Layer 4 of a small transformer language model trained on English Wikipedia (15 layers, counted from 0, width 128). Numbers have three digits each and are written without spaces.
Take only the direct path to the model's output, skipping the later layers: a vector added to the residual stream pushes a token's score in proportion to its dot product with that token's output vector.

Output vectors of the tokens that the questions are about. A number n stands for (n - 500) times 0.0029.
"igan": 504707204425668476459320709403513487524351739373487669555612409551445760543356531552533268503421572550547419577380446452313397305508662320452499597477530385670341736539583488373829476484550359441472605593580347418613570467304371817537537440642558379406374603442422420763133412624590677553405448429652436469427506642178442399561316646349438665586574441282486607434482423349742335428545
" than": 476350630365629532378468651494485406612565793497042608528722238436247557409441560451750394087411490654660340740270268344737559323597340208622423576606281393616347406447294447505590405340471207635473400459503323709808463473594294541709504372596453480604727504358452645634130450672425418509396318388540508368366466509181454612348415547722417514431643704466202602415759551476594042440227
"ing for": 482575340636681483554573487512511574461417732616390536305779372761531716511532534410510169454394366566677339723487501546662482377227588476461434516481504306669530498416508536271634561457498550258579400476637433741457458490487605378567397334427389434577670654539407546539428605734596421588574579215406473576608466684593386459524175523602476619444680440594524216432399415202577512533649
"aughter": 423485622520605363414418588512557537086398576682608512417658357352506669503713416250680351536586623706618260439368416470312438455297357218507474390483608501739405600516130242416701443564560616647622325730469508556757532526486592717704856269489350494350326199620402473573532636750477177641438544293513318261536511510287441672516435787452406791830620638423525471435552413299540293752555
"ellow": 294290185360636478200503347611681536354531428651583545566524480340548637524361572354739334283758580406594392634569376416265382446414394431614489550363631427465617470328333308414417407554590525595624501464678678515664557498451465398425809325722295208618523493608480528755280454686521697729243349620304209486365712600499440678348291589519254741696716416459557713238572215669484575358521
"ç": 471674359528639342685349538740565655466545574456327521622531712647297543550437362426643479276606427214491678686488475641479493624329402457720483416624878290590256345496438370455617601410685514570693456452626360575608490522178668745493449286510614391443603532522509476715353422515325447723572286504123093553712643659582512613283275736467510630467315436478502561492573540365564627774557
"ure": 620470550386463430432423566749707347404376510615472473530614662741380604508642430434634406522464394362606498477485431438312424456562470401398510227602423615304540443443508387201318408314636612402601597674459479568445479441487683374290362537370647531319627679492420442555610536463620503606612452355357493391599507464282675575547463710717566642388382557319565473583666700428469352337378
"ylvan": 663508444414739593286296521726429456686187777645444490193355541389193665345680492365738510266372350303680098618266465408546509445375609585552487256440708457760560228448342161483427472538680029573389268566511425462735454476213252602593525527469367311569656435508344403491457533497273477597390480267685563656459572589206143670160549428584552725806664666410593532342355518387402427745381
".": 297257389527402373454770523453440538495623553390550508525823464349558461432636364441545583532505617501468659307502410498738516393647529620508510583389566457307445553588539510437419478432611632522613647399662622460351379344773481599639510626497582635521452567264462444160488709317421612591614687562488594528525254326529516459534624312550503442387406552539389521584421600519590503419339
"imal": 344525535563564621531283704400542381349522603631354433492347319572490608493638495581682339284334523367617579482428496619331583520487509489517460377500600197742373334344215422198401384505579561414355654554615464692651539480544420545465483232481446307570413384438589508420576356484533483424490395491337578530508541404488339587386425586384493656494867518445790597298504668600429327658626
"aly": 544590674583612524674442601646602564469374481644177645507556238499340509658498356579475421264390431590536475400331391332277550640504606604570479326451694663739435636256557384482547659552435680480619485414521475617788535461564401606458514659500260452400388506503506368675539277584428669268281387339322528319494520270636424585403569271715647658513750565285469607389438534530659655415444
"ward": 556654407382556200572513671709441344305556478711269532526525312543494582453643747650685427350422643405674305679595468801553230399483338049600477534334778560540392495320673299447543320478462657331406459537655425654349467515244193473787535649609404283490424620354364442574569398582479254645551635573485426270655557402420362589330302437522431551414552502479531728596422236606553625636487
"born": 427428558621672365250558561660630479487468738540308682489491376418363517298802385373610396434560332713607189736298526646474239525402701518523488579497636332477604373556298555402551684315614146590605349399432515695527607548292330499470527577530476318427341657613455282766383396572680423263569529499732314354489569486178595629342380425413604603685813396304569760694781464446558448592405
"ap": 614379354598590607523359231449540461528483463399406328327363538551757376511392462521419373556556572790464574340454358325412489690728287584478502508532641578585347365356399396433563596531604524437338505493517454542548537438531615336511431520435581649675464625439668715590568711404586238505569398354424569422465399434440434537570565424572369608424570446514389515492461458433565598459518
"ourse": 575357445266622275320612727323633369362368457491386503559598412776352526526557592504746556364723315365661459521392468554287577609451450472727505258815698472596485428572528246451449583369536583511236252456536492513525794632434537505679558458391464572220667380718453628455298355480384361731666622580381449366410499481407505634558355576635530679421678465342259425298613437643607276686579
" of its": 501271479327583497626482572521557423601415565632455561643817192368467629419309449484630520409574588212705402613557356521580537346597528445652388443473558409739521440416608436209609426362388405598482512440619505350600484557673380575700488494550513346543532517489282482301451292490498572617519229536302678523526706601292612535391401713398459515448480492481536385626574353312407418512521
"ction": 291542530708558292473302695743582555302477505672180528426513500529570566459275592498722236201282207377657537412235293587533497486524500325344488466633795351472319426423321189431451470422542123578692387459471392534485434597319379742425379249353409353367554521651304258382398380643434576487437564542263512338484535565156411593233497629369506579330872363600408616495483233495703321850740
"orts": 558353425306559552477351691651433377375423518403638442366530578452447536183503528336370268544688226377674351315397319155491368469532366333531474395430632564506502472433583472223574500331491485432464425532601561625583628504405420376716500643558604395567450309562475509686394312641324490601393414431665395382478712629625543678462341489400346722641706547609501353450300373538735565700497
"inese": 478566280268735629657498538604514505495315537764566490617663404541562534560364512482530269414647396334582473627511183522571390354496320333575475384629558286501220266383155257375826650371393500681541376798504652676505465580171477396572515398625386574243631667509595329424593364694328267361530301270348258576530532504489403359591571649414231748655897513243489509544716558475458174827717
"ilities": 556261275304507520497435648504426363391572723561603652410652322474284598379501456268645258472559574207673551599479264592286273724415439082450487305552442409522636614362796591448680421503680465326613458522512240614448694630337430273539528392440517482374602484591391243560591377599519408640562221409574346366463650434613452302341468586702503724507678388494499465414647434343589510859448
"itive": 455591431483702243641479717788248542594307526673319770421800444591480707409747530308499258420440333261656475617282302432462475277494445405575457288728613566338482480476256306578599434566624479497533295514433565708592410567459334468466664472185411486230609494382387480377295404727699478492449459359518594810616584495426527463360487556379599686526675563545435330586500488501454621770443
"pite": 600572217495637727427366727476493377516430605561465621606671341661179672409509467503818181161414378381704272585237428559524611649252390350569453635647719563596429206396327436373488344443696203463329438552403413600737556562514367459657671364516468696299754238458426539683308328399176466540276405627555108647455466435343231733502238696442560645686708631358410338395677322524791578526462
" (age ": 523480619543536471360267517547672396277468599492264524352517349568317678471611711292412325460655481375545318560322323571279477576484513292574450541483511476550368302657455523559494603332719438549451435616656557455649346613213375510581639587412451406566707538418426243680424435722397421416250539484442609431631664540550260598321524543676475603391574656623488661631480384384563347729439
" Born": 547573430418576634446453460598540520305548542528436550518557471584436450471445713414498645626685464569624270408336479511364479487385562414486436493478389130623463373503446431523499695356626508745577450545566354608465447569385480419688621435695422606279547378548426381371392421678440526617499456535569377354535544353407407562536361510556368549560600463377527606497528344474496407665451
"|---|---|---|---": 489316294410660692421456761660638262321590606677491825409438255285264414510327404278408527280478520354494576673422595219414484643506335320590408349628645534419519376403681352611600455414645254777453573439444463529720692586473552692508533381422382502562555384618345612542403374457428197620435423448484622569404732407502348528331497346669293678477524654493424421333540531694608262413754

Output weights of attention head 0. The head adds the sum of these rows, row i times number i of z. A number n stands for (n - 500) times 0.0024.
o0: 491332612498656569562413385322524595575464450497423642373704572615410498400377610506459567580411599606403268439407565497528485384576531663513560521369349402419466684317502625567378676579512376504356486542323541389637484386526579538326656361504459259583504470610680312618495598491561475447291661697438483479641346430323385436468376386397378292407609267534573418367637411366354658712453
o1: 484626504331507607522458307485386457400606643425483507362528450637475608478613475414589605700687412572361147487379583372497376397375607622562439572559447592518433310575559457678247423667586638395706629420328513751315491516813471441411492332494559421557530430388676390443679330541384461611656398459414363591446559330644314480577573492553656572570449692598399596469530481534509475491373
o2: 248541432648655559432489457552511416547455510526313521558469480395428598560499384472702536442611539516582445775800367544574506384660409372304504462589254471453643402461244478374513639581495639220461510629539563358507491453546455414477468536744552516503592443604735439541366516561401456573586553516652322422554245587553720478414530493435635402510565436479690337665611567756339496603505
o3: 600397482651366557620610359383506424502586565379698354320477519395302293488596491436446409240481468461451525703521433582522481519603453458434351391490539606609666495647686487625536514575372623627374644359482466450442524531514572613488456389641298423367693378326520596570598436397388546351650688512393421571598491465319427509384493481680305523319497658473559488539425472672520536484580
o4: 443349400439563545566517584709433441455512672366476409535435488650475430624561273435462487438616655341616610605579487401521376639377653691661513483519521536537455411657541365466280573341591650492479572517471527388521570651572620439496536739421387509463588515613663552446786440689439450316620381799309479561640522438520607716719595432546393445528575484474466610521636568479575465385527
o5: 438289598575449608405593772567396440468592436479428541587539421508691565462353314469226474436488333406335486616530428525588496429479568501450602782447568451618602615433291492552521663499424467351399677379578540559526476646374537313474594421603419747557370363506446496632507446625313475548534393488316310633474395298494454181626496493414310526516766634605682453670572395609568475533465
o6: 519389360606692616619471517513503459524469301406633615322364517447535466456589327744535522487609393599318578632518399484541767507539519578582322608536448714345494523462498740205554568538595532523524518466459390378486597569687685573489451421615336565408466591593355529428465410423332555604523467254415715469631512414534675644446479619361713435353458643433608522536530541689619821509504
o7: 379618374567420651499346710523599590511569496394466626603377481493484513350435399492645448446445525380800335322377507483615656518611387788567466584369354481459510406504544431415413545596601539565452627346551551475347452329613545400570668421606577467354502538614541451439443639428666508542527467331631530470582655599419755534432363519413293304621513413475538421462570478743490654687657
o8: 519621554289563343444453375360269584332545425356605419409430554482513471464390490406478558443457624492494472635499413680532507625561456498581295479314501356566553516417377488496588537326482276570549520463706513237602462414444501577482308223459491610471559456302549226402626308670552695427493506289510587562533467341575400521568423543732571526624479541516474303307472425437518455524485
o9: 603374462680741590521727487698437511398501594340530592497237463599528538713662500601474574431455524330633553358448522453399716397619568447541491444455677305548441461418304570362456532392448432649786530444380657546430601331471524529344593507606532576456696473585583477580558560500440416676442341392588528481344422652414554457755474557341286592654372505405295406400395468597315471471450
o10: 450611491404659552402572669558556617469592542535529477386441489560405599558476363445494482417423651547809603455558390503622538392475612577542351549575471339489629460422362383519430512482613486550656467353632412543488635533467431516453513562530513460513500546225558568543503493413443449624417460496427239567611640561477422554443552290415475430546383390578524522532728539447445324363478
o11: 499329608579635500649457560559568629454559453667427478414611387453550508356440717483530607531392479421356315557276624369367494455384462459359515532637552400281501395433534674618513764535473608621595672492407504506613566291506433575483577660436468531653517626552396483479557507536577526501345520388540781711399537360495561493463728596393534644525351410406582551347465575305342482346553
o12: 635693662273350318689536455595518578413507512554423506579339483308447538469476425657689468400444565473371551411534497626281511379406627364436635419546408445638566518496697551357471489411339580573630609523427342369518553503407463484571552867506466502541541525384511607443595554658439582595499599704217536530545437425493366513375655340476541631522560695376493426550537395688358529596409
o13: 488590771501645469662527452604494602534331530617465484441280702570452699584621434588463394455606553346484547534519651470672498406620426438556684496674516524556529415557438393367614449556488567667339670368343686518549517706522625389452587607626449470402482525548528442600711397555588534629561502448530649572374648320416513542484349417645512403445607550415660475665474616574525487570598
o14: 460599626436343611380542588410386632471519510472577488611672477469483369634350371314612326377556485606387602338617613462564544508361564343410468396596408546574645444551640489618557492627420643530605537546560578470362498658584455543499418277453455678200576439296453307508421438570522519409363480360571667425414404516356647562516542448617492367614577421412542663289502398483563459438622
o15: 516383547492418415452456562568662605577554365566591556447439428466576525574461454603533434386634452443576480579519686456570357540654535520527669492551428348335643722646661526713584487766375460506350481625649597582526522427501589465254466517345320546615430422639409609546575563506296527469525318527539617440564352595222500484359422341532463781533558523544330459704559461512572515495603
o16: 356345293497312689442475556551423489369570591636267438385646415289668637567564512616498579497435558498339448404582546743501562345544399509476635520477495397589536699569407571298520408561428402608605387578311491659391579391513508467368536238580622538332652570549497483543552603627553418505444579588655443266504536598644509628568620616493565374477545497302338357580478313440356253457460
o17: 517640451453304310381354300499590533393396514678318536482534486736411469573570535482559435310685596635464613538522526517601576690535677414644356658529513481519454472422489554551366482458433613482682544613683418501443507493649493451513539488510716384456426498566566335394603432456379454456512622553462451618533480537421625517524432641539420493325674590659529775541552440567530475546445
o18: 554413543555316475469309480464404495574451550474405596426461370404587496593606618372523501606605627278286419479520582496541514456429669443501624444417336423490642379622397458320487493472371636599675370338597630504424396509353565297675439713527808355615548332375487533548475528564440548635480491600492501623477620577503233249402436641502623370505508620595390600460596493695514309450578
o19: 435666522380258576514493561434458269322476617286464403540291717386532549492370494691525506254468565571344650426577463457650617623427526593411412332453440416609454312544478622484577515333484408409680472826498583405572555475671358501643799491289658748336419609530434383436474446434516192543414515467593517537240469496526567569536402558766508469489526624462566489499431485467467612446602
o20: 462487435518578434345589612451481510688713457508356625583575523399540661487375604535509536380364410532621598427688481535421401564657752515464484332398338547368542487322460315597271648460358538299478643563290485483410440458618344534394219526520553493293678651355644475485507515477489475597401435483382516498452393642342375615621586481253547557549268499621383350551596518335327658448731
o21: 457532538496559370448543539516370562434534288631549339527598245483478661502581433435466524299563534482383526476542594437608736530588590484420543453453435439541494555239399505495558706599517396310580418466611461461488461490541466461435553348596403437401605493584396535541375349364390464549443426586557459546516352509441601312658461356568354397456349362500546433610391511412254428611539
o22: 585368370361504443440584508596441590372439374414457468535598439462307560857697467450516410471723688713572498557319646412559659592538480577474343438444446492528594570558602486563444554511547612575520511354536590310438312353464463427622638345532545405262472509465489258483447512516382471423507618347577486458321417579420509472351557616507498396289403497510541699517483548371452247520538
o23: 485536536465611217612289300434297485408683376434545462290544554434659656699682566426503395335567316357401509514552558410667378447396567429392411334380517594453478488409543539487606473487539639578524391328669630494458742515238568611354386453376566757622402430609414465468462612601670315539597638484564404441575621395588534456463661575410626441405467556387557505446419540520440599510558
o24: 353417582318366602571566474470317524302369499417547513519537552426512613569318436510622486679475566511528484509520331724431552608631423444537660405442468299593526506496516559458516567349348699346511474456621496423410461490688403429425467537408427426529624504628398623411412442594600576267444439438507415349454440410548285556529501634681515630571591532518484604552602367514493469736390
o25: 417548583130560441286614550517648689409535454274470657474677549273409702307309633599499385482603636462424594477389724409427672483601567249571596533574336639699350389487479489344483622590326562472399548468809404816517305601488396571648506242608556538501548470491478590585413603506335449530427391307685557495473566427503520509526515594409248347461526651355366425606490462401597506696574
o26: 364532727493351426415536628597577570584466333472516415439543552513472406291459453480396417425512506433325580487535330526500494400359381668355438377453514445613519469303357339620511273430632281432515620364367500502434604674599334554520459477364418483548453501122689448551597329414582507667384547521463604503534527553624556367536540514506397330543466612599742392326531513439422567555567
o27: 418426430447428443439444481531337663436545452617570541488451544393512429562472654589537514485540499447532627485664570316432385542596638540451463434501417424350559548407408551294688440446510410477575313185559508513528370390486477472427421485547431542473495550508456460455422460425442615560591512474464651456484508420653324594598405663573596526480524397766462414430495491574540336441513
o28: 585314420551446463354499556433667380556411537466386595552458566402383568672323583452605577609599603391591350450540499369457439773480432509341641573564413357364385698641427571636422557466421564438452358711633315453408511443529300331621387540404514305541382492620457396448579528581634320529394583641657441635472495495409537540432489388620382272585530632511546484542558497527486511594586
o29: 490572426414528419612524418468438506417454533490546545524545585681392598584470407684408440357388618518548403498741491488508444447396541489584540454553229623607353534394322353524477638510432607412379575416497416510685474641628452531705422537660651572501518662544442358533458528434496615327385535390531330490510485528459374423632333484607501620516558365718496563577406458565240506588551
o30: 410511592598435418454632722488599416668329553374573611522361572501613332622588612415604581472463427498610463453445574285415613385692450491519520388571470508538442354647436477301580407553389562453632407324350124362538506529466522435468555486628652486605523602664596458418300494380175474614417463694522422396512484437700560425546379392604646484579473541485388546423432422541418329342285
o31: 340566518592709457435372667358391520558286579382583408385376421511365404408626519356427437659521448563450485483173470584462624715308652465615744524645458489426470511277539440587404421593522425373597547359462423579361677622437635354439308558466324549503552430575420468532506673367416306531449455425448424374467353400755555513476623482516407733577510661548516382465360386300453452305411
o32: 444526692611577384488658688530374556387503378521451380409539621541406609507580625639598496413483439422553359570671560449649349540584550427439578447571551432609503570244526423455563316580332415473557353519557622569643551381538376489569540476427358372581505601470577364449618695401344621552525270525597536371406543470446639427484345404700498583509344427518594388548593444483604539441331
o33: 310447587680409580466453421306702253388506449354385527463416534457435134471605398536561341440686582356482477571411531465664683493560438482464356709390475511482464609443618675513547257507350526627513433462440476296691538498392378425543483681384522575519626558347483450672452407361651469497656502455539545419548642408402330207502582519399374408561657573530363593596533640349391490524570
o34: 487534345638331487415510490528539447496568520547475618447500498477464522406688396452473201585482550565386612556552295489601420486492479493489650470493515420568593696603568480593503400480493564422530537348519508581442566566248574501521552527545580312536610335481550486666586463430455360646656617583365362562667545451425400515457401484436528438537515441639555400391455519411496449368568
o35: 691652454433516424518494376488508389693525306638401435508615434526607595435395356624485593416588597364296389598509585510628595487497419375508589524669410592484404412406562513461444348271505577629581384856479344604533384679508530531485563454428345497633679457537488281690759508362572599534495537462514604445513645803473511574482377476642543291507528428559354476494730588495506516472600
o36: 619492325578408657596367539442454385417480593435571434420439606368460381614666598542398399254657603536627455697202398433553435681520537635518679542477516439495349376447672616688542448397561568598520500539393574332376763538340545482444721611478645678495503509467593546517278553554685425302395541572430477347443406409389396687438605404605462545468554353580354482507421529453506481517444
o37: 503489345403463451366605495655631597456425614406635391532555714546479388608436510604407453589334608399337473536347419536582548548630425590570504451370651489557441496557584446487408436367682510623532724434493623604682447456553558471512518386502416502334537724544337678553500539210654566507545401451464414683458674358711537344578553297593585405212402464583674540646423502431502365520492
o38: 629489465452415449655720557316432568426697427728528548372699501341481454553479627182477293565492613441201560544382486344421217653609511443444569524258453504408318489571336543320464609493485576481460568352562534403518341705435708488416474537535475565429591540569492564497595444656343467605426334322250541609445439383521485635587695548431421403370460490602453493350511366506558557407394
o39: 428307497461269650528415450773398520530529632545562454445275477596414654430569569486258275431327541458433588484325466549566673397748719606441675422601481514261314537426595351551604378405503589486333592506363554379478427388589401519462640447540406399590451604485491350593593460618525424456292460370646568686587501329454423614486726437525529505480489654568713601534613428520653330526565
o40: 545440529441684653472562519441512567567584379314557305335654477418639380325466645505491420401449554416364456583622511479746266633456552422621448674562491399738574535334357600513539517509595666652576516590572401554565342526475340509428595454704697471469759496531605567578570472391532501337559504466441333422691461440365521549408497485466396647672334396464561461667620497610452384349574
o41: 631485557417540436381528522503651469613373487490356575344515754529489511421620577394671426542568498690516444679569481613474551540496434621413030470571466423360586526645480557599541515187632508536590396538612630158366347560425525588415428533696548499396454698564426613508372359548507569407562530479685566537351693491577363514441531575580658680283492449426489567560536561422277331492581
o42: 707372664540554557481559609630607577349560382274442624633530567474518522661474303406515545524499570515349413628645567726462454547570596430520627578653455622460491476498497633447535723330624421654586545415505478347429353657476436483469333394539337281397553411442658541659563384511417474505622469433520651441624504631496398560562580448525368524519508446429416411629539678469448306445422
o43: 401424623454350566563364442359507554467617454550686594408512760548338589423305528403735528507583467288398726560506590455382450479448527402476568388268459611388430315525369429482581642464410552602483556494726270535404461373537570520439403484341603457578650494530491521510503506572301304413507683435490370658631507484508466524514577526407478625623663493561539394244586606504496490427669
o44: 575355346453501600470765226383420667500589461698467742568690345483295545522408370569395408663672668692362530452634355527622437537601473562416655669589547540570686306660492561271580352487588612442662366673405609343575511346356340515558381584370409427467453479559589443504632383488526429415571348508545573460532270490693496547467469511535567339386568456432581477444653462285388462437409
o45: 454573387419265917479369589474704647675462434509516519460317411302541610360402498433645584435628609455635414363415425509589387549501409645564407556515424482438399543601483611372424580455381393486502540519475523419394357236457545594468404539430668508542521469401535557472589361537617441488383350502426545658629320403475445593569595413428453661564570318544568554435392495460384534628480
o46: 534377465361528652523655646446594506383581286652608629281396672439412554573544418495396279447427578551425592429680422292435578365643486568544574554587501671607561494520597600553285644439637428595449454438446436472485495376596539384554576408542512477491405491720348615293546431551575442611510376388377393686685623236531464496307565535487741332492422741422576498619514438394445775555538
o47: 446457443513580484470718540514471544542385624660494475578593395580395668542399338573616648601437461534629480488453453408494568673492390384463455655397632480436565565617348628626356472506474507433375640279513439449677587396577630531536396484459559727690422444512551563492468626562300577450489499324642385539445393524694460386554468648336406391679528355555336477360553635505486606456526
o48: 472365612588450503380700619534455496298466472557617583551396578370566483590560430341628551489541499566581597547513404613465335557485503535576649565456440504565561542548586490601495418518437558600480453352514585459595436573525468333557643597610393379319344513463461487518580565516545604639462438317546575588710566495339366571217484501672728564596448472511545570435308441426630576371497
o49: 473839438456508417563394799191491527659451358648502548526577551365492507472628560622293426399354402425587481510442634455716522377371653534354460264560436622583534282548501411621469703469566312489469539636611529716517343195433482510498694617397468615469352438360418567434587365577557569451564543466619640540378542541459496329337557392453584643526328300419547564560521476566525397611656
o50: 603376534328395422490359513284542533205432430459555675574446646504599501439527360594582428803478452582587646556507640526438395602506476519442519612471604481533569514735459555580431495581346393613471488627558605487665729294530543629344632621418336381488766379403505625382588447425511354476515787472330593472267401515345596589506438533293402448462579574467532608398525524429470518553468
o51: 648331651626616737514628560402521232335588398509532640605593555431459491576290589470409598525591569579404591628617524445611481423552360683419598273644461479572605503751532319426724604304440378545422451544478494491290534404565566335415461492403583710391500376588254638626561635399474369551616567715457423437394615476337387450549554618678466374430426510506510728461423561658582443463642
o52: 474435500392586624454233670471741489446379371569424524375609483399478435433708302408529584504321448543559422444537559566518875592442511616351523517422427419548520709693519385413523579515458506425548502329422608487470625522618615556728452648440326294556534462620528350693490525638412498527535461556491443499643587423488580649424722284565607298618556334357533453461477390510524457594585
o53: 596276503649258523656547503520592645453564470666488357567560457551311602576480580580581429538673504442470412616573511396407500405635353391465707365539490559419557484491421515419355589570454588379444557515547604532451486416479205391524813361466251626406648517413689504460419388512569582608321432558320332496301736594651288384545523616820347662415440521535518472463496569374461542396484
o54: 409545319560645790410585481523550450594320607617455377347556621527498438603444559676389403459474503553486604532549392498475516359414459536608534517418514457384493567433392618583351476394305634559456515584442535609614259413557349551581630560398574580541524461366484402656632590413728377504538466448310676371369558601528459444705441503383387512466581514537415602602566558451641476460476
o55: 806627437527666404488441696389431419507331511518432668529570482548622614636479410617474431464614597426548599574313441446552428395659461533516493492608542437687412476729371519382252475491585407543424598446405349567485337629334625575420427483382570200361547365579560638360472679728651394442306427508426627609393534785302517565593551392494388631290599320639518468575493449467497576657376
o56: 503337488419802383365534410634393486430479654423398586613336321445638591590449571558523478554549466716325462412433587456716473461516585589404495493434658575503733470460669402563523541475598413655405427424334368513408407527536343296551462661655498565461363324357432592518585398648474592625553630494496566525547380379381541392539465537485453433462493601601714588439522405285378458501403
o57: 367646497468771476447584483475536597459318525512421354474617540566618594503523379547603342563678427604629600616695579540449402634416506478517544539553426571518669585459440473342367308491483478556520450529533511561659554812603585472495554549664523500357552464581520534486807553368385469482559502442604516476414437502538748584625557517468397557384467414470581516365405549478431551425621
o58: 472488394403560326732604387488506464615643400397357596513574456510476430435481558517496304386437407478555420480496668327452439609520650494508375618633522663374640457405536743399380506661478448405497378512524445422521434586478405557556505546508466550175540615414395420453603502544514535343580622527460548613447577480621370447351356604437608440568490489306511394492512484363511641559536
o59: 340378243636426564658310423552200626418430462392605504376466579514658722272396217569520443504580526406573649645528440338426272529473521366565541451476436460290748372479461537585616598500540330288458591379716522776529458495430630598532481438686485621356593403483794542582433476679629466485403349489645434430609450560544433613558681665338544523545480536501448476553667599590487505540530
o60: 538585267255338426479549320626544623430487503526533476550324626680637647491611761466358501452466565593520522451559465537474426455662524546403652487440609515598461497470514513570508428366321414538518461420546468501717626233554703617511607432552439355681467595548425620366352583488315478317565509593355407554622229448525656651557435554327570595526461470531532441469384351491616439367507
o61: 547638456407446301393652547480581466653443421469395456440360564577443584470548556451624616604555599477474738619533708456477846462658502480555672413670494687581522348548561329535370449349480368411656435620398560636468371547706509549599334533407552377575647463498445737320421509754264618421571363396585619541558476606657448440482536495517650538344536512492567372539440794533629447628603
o62: 507623364582534610594570444135291293402260584482586433313581662629363328561459511576432437588496323541563535612340382591605613553600414340514561635519407619473582249355578486544393542533399342559362337469558647584503685591691593540520690393550346617562377464485511412301464744386495507415476453286529631420606465550573433388458477499630589288328401555510526441454636569417614439501501
o63: 526368417337506366538435545295457633549456587379574506472608371355627635502487545616530569545450535540257461330578533550570559518588556393375572420597543473582419347425422468522613296399404519504404295325591550602730425443434383576579712498461435497430529429504403594564296285471630425442423574602529413360473571403649435356451605576533440433645611442643473376567558465383443441559502

Each question shows a token from some text and the vector z that the head gathered there. A number n stands for (n - 500) times 0.011.

"w": 520453649372404485541544365453288515500409420482758312508424381618433559627671373483679457631539558433501545342345411292474481546498624397320559434182630492544447428391518622469555562533494813
Which two tokens does it push up most, strongest first? "aughter", "ourse"

"are": 433490530539474463540585381387380399418436427548671376402423390513432511536590485405609412497535535494582617515521419437465445483445515393402527466330573552676477484503472543406569536593579679
Which of these tokens does it push up most? "ourse"

"er": 659470562455415455472669485630414623434549373708639492676214633586416493417727363538649405424494535336556619490341755501496388767584531477410551461264595565548624376593467535571536599524353513
Pushed down most: "aly"

")": 554494597503444579480387391448423424597421543644557514482467486504500214777338430470441509455443441473521519370347534650393466579359570750564437698550481425609748510533502418549501466500330501
Pushed down most: "ç"

" to a": 533514497491551604457481491583602480633471477407601576649493356538509446524439491540445543573417551489535377562586570489444441518448621558516722585590546513528666520524551451594502608531479666
Pushed down most: "ure"

" He": 460578525554451495455524534544564490663496472466528519522628310514568549651507423494478510573344493471459464507636418462542566470561608541523596559600421549430440437395583422476451574494445589
Which of these tokens does it push up most? " Born"

" and": 434433497441475556401475587609519572580608399536549363468507491560424303681617544620517531510461630532458552473495433730528413693526699594460573538469621577360597608461409514492400519608351594
Which of these tokens does it push up most? "inese"

"oe": 616512614526633284531679478541439598472584498557517322415592487525491665333413458425653504408451380445465710721479289586670683751483597482467352255600541584613432472643362573418451420474332415
Which two tokens does it push up most, strongest first? "born", "ure"

"a": 399245563479504608675588642671487394276526378566458679482610522638475464431534565547562544494546775413549514511501399541518445530445227343566430583511474560532401388569650569424499459588613451
Which of these tokens does it push up most? "ction"

"ado": 498136728503492475514674501491574363456463490553457430417543567618580403508565552682533600664319507459569287413361513427476536499679520605624426597432530622422722341313403520609554613383386609
Which two tokens does it push up most, strongest first? "ellow", " of its"

" of": 453364516485397614483418540533552368527367450447576387636491603601372454748551649543363639620399583499589452333456534456408378576583548595565535557477416522476572469427409403530565417428445562
Pushed down most: "born"

"ed": 648469512560327567465505616568446525409547388732638367431462715593429424517509552474541527319599612431462592366387489540561378511567535508459529563646603608388252449470558608496598421477543482
Pushed down most: " (age "

" C": 412344554328407604455394513477402501560376310598578449628477535512259468693550534530462473646476500517560457445427533600472383483637562639524522524409483537543481421430551463484555623622286723
Which two tokens does it push up most, strongest first? "orts", "ellow"

"ic": 506502327482583572519369661398553347520491509230577640620631402383466507702340626647469518491515476401581596627536737507457433449486616646415458594472436586455569478522427310511618504364584647
Which three tokens does it push up most, strongest first? "ilities", " (age ", "inese"

" November ": 503518603440530557491353413594629552513482463424588560549630414530479487490560476435377523618517665480439267490503568418299418491487510524506812585417574509502698516560517508617439465491476571
Pushed down most: "ction"

"gr": 272269385504472500465430505576318565511565415504579617614510594579369671482559494405428528450518550447549492443436492296403398497524418332559527594428546491481578420689669598536367365688351534
Which three tokens does it push up most, strongest first? "ourse", "ward", "itive"

"===": 520641453528422522425363272420581460477348488308577482470692565442540514593401542464459337588390509522471487485694590458456392474465573736507569756423369591457626505547582414352435662481564564
Which three tokens does it push up most, strongest first? ".", "ap", "ellow"

"O": 542581840653641411622473616578581529516493550337552524456669812659656590539392558538405565457533600324560501489573499503670577435446464444472431446395428529553393420397395626459473603490501351
Which of these tokens does it push up most? "ure"

"946": 496575389577409566433359570412412492549361549494304677700457519424495446601275354586463402490575402586491439442481576596297529525399463552447437751643508502626682459510493274714475500404486505
Which two tokens does it push up most, strongest first? " (age ", "aly"

"bert": 432498435546492405403558714561589588562588572478401417533552422603503495388629499487562600600633514484404340676484517533674497513616355544461423487680459393532415389467427406468349405343360436
Which of these tokens does it push up most? "ylvan"

" in B": 345502568366601434567407534674477492537636350462672501477520412485484428525604520533575517604418512521542524405540458602483539704515677440558499499360585517488491613468431675413427555576434555
Which two tokens does it push up most, strongest first? "ure", "inese"

" Lou": 457513395540623453441401421449369632614629505587709480378577436503614519599643404431640443576506438354596446576649451651565564640522610417646221486372621623562397543496532600239354694416402555
Which of these tokens does it push up most? "aughter"

"ere": 578249342547484429581651630611420600526554439550499322452429534522597512360554630591539320361277415571529763539481556569538488689606614531548409455532560645519410453569482422485486581474407437
Which three tokens does it push up most, strongest first? "|---|---|---|---", " of its", "ction"

"====": 512605434497420587476332283395576476484299468311582556460704541438535469705426526476463339577439502509475473430680646483438334459463598745487575787410372596445646549545598388386453697490603567
Which three tokens does it push up most, strongest first? ".", "ap", "ellow"

" p": 396462438295418486606534388387415525421396341566656659526388564441418450551509500504601417592460549595623636379432432528415282386446562386576524614340492384500504622438576537567383612550551548
Which of these tokens does it push up most? "ward"

" to": 482533546435537522428342535589574579591473408449563528504545395515444400526531508519488578554423549546534375503519570543430547552559506519584711595472513476518609518498479510555465579535419590
Pushed down most: "ction"

"rug": 488460420389552508405661688528571314331538615410389579581391453496466556427485475527506597412524523458387506520424500418503330477456577539254516370685501368473265599747460520575567451346504506
Which of these tokens does it push up most? "igan"

" announced": 567379509507412507504483529565536490434514424502577548540470537531547484571530526442431480501433653607415608463604598519321438558537612466473679660440500456545507549668497429452473412584528466
Which three tokens does it push up most, strongest first? " than", " of its", "ction"

"s": 464490469540473452353314771456451562542603573572435401495559523573468550645690390567499665313567573403375504450498548601542492632681583483357494460581666510455434531421349489422590461475471464
Which of these tokens does it push up most? "inese"

" led": 529320495462469413485602371419527462433435454534485735537487610575451552513472463407562529557273670517604624468515550406340502456519371597489507579524495489585526473720481400507408554577366546
Which three tokens does it push up most, strongest first? "ction", "ward", " of its"

"le": 528485449523544523541454518477466389461469397617443338490349641560362425472408705435548450582620385635500590429533276555368479662447466492509595373415504482657340393548624534429506373742607657
Which of these tokens does it push up most? "ylvan"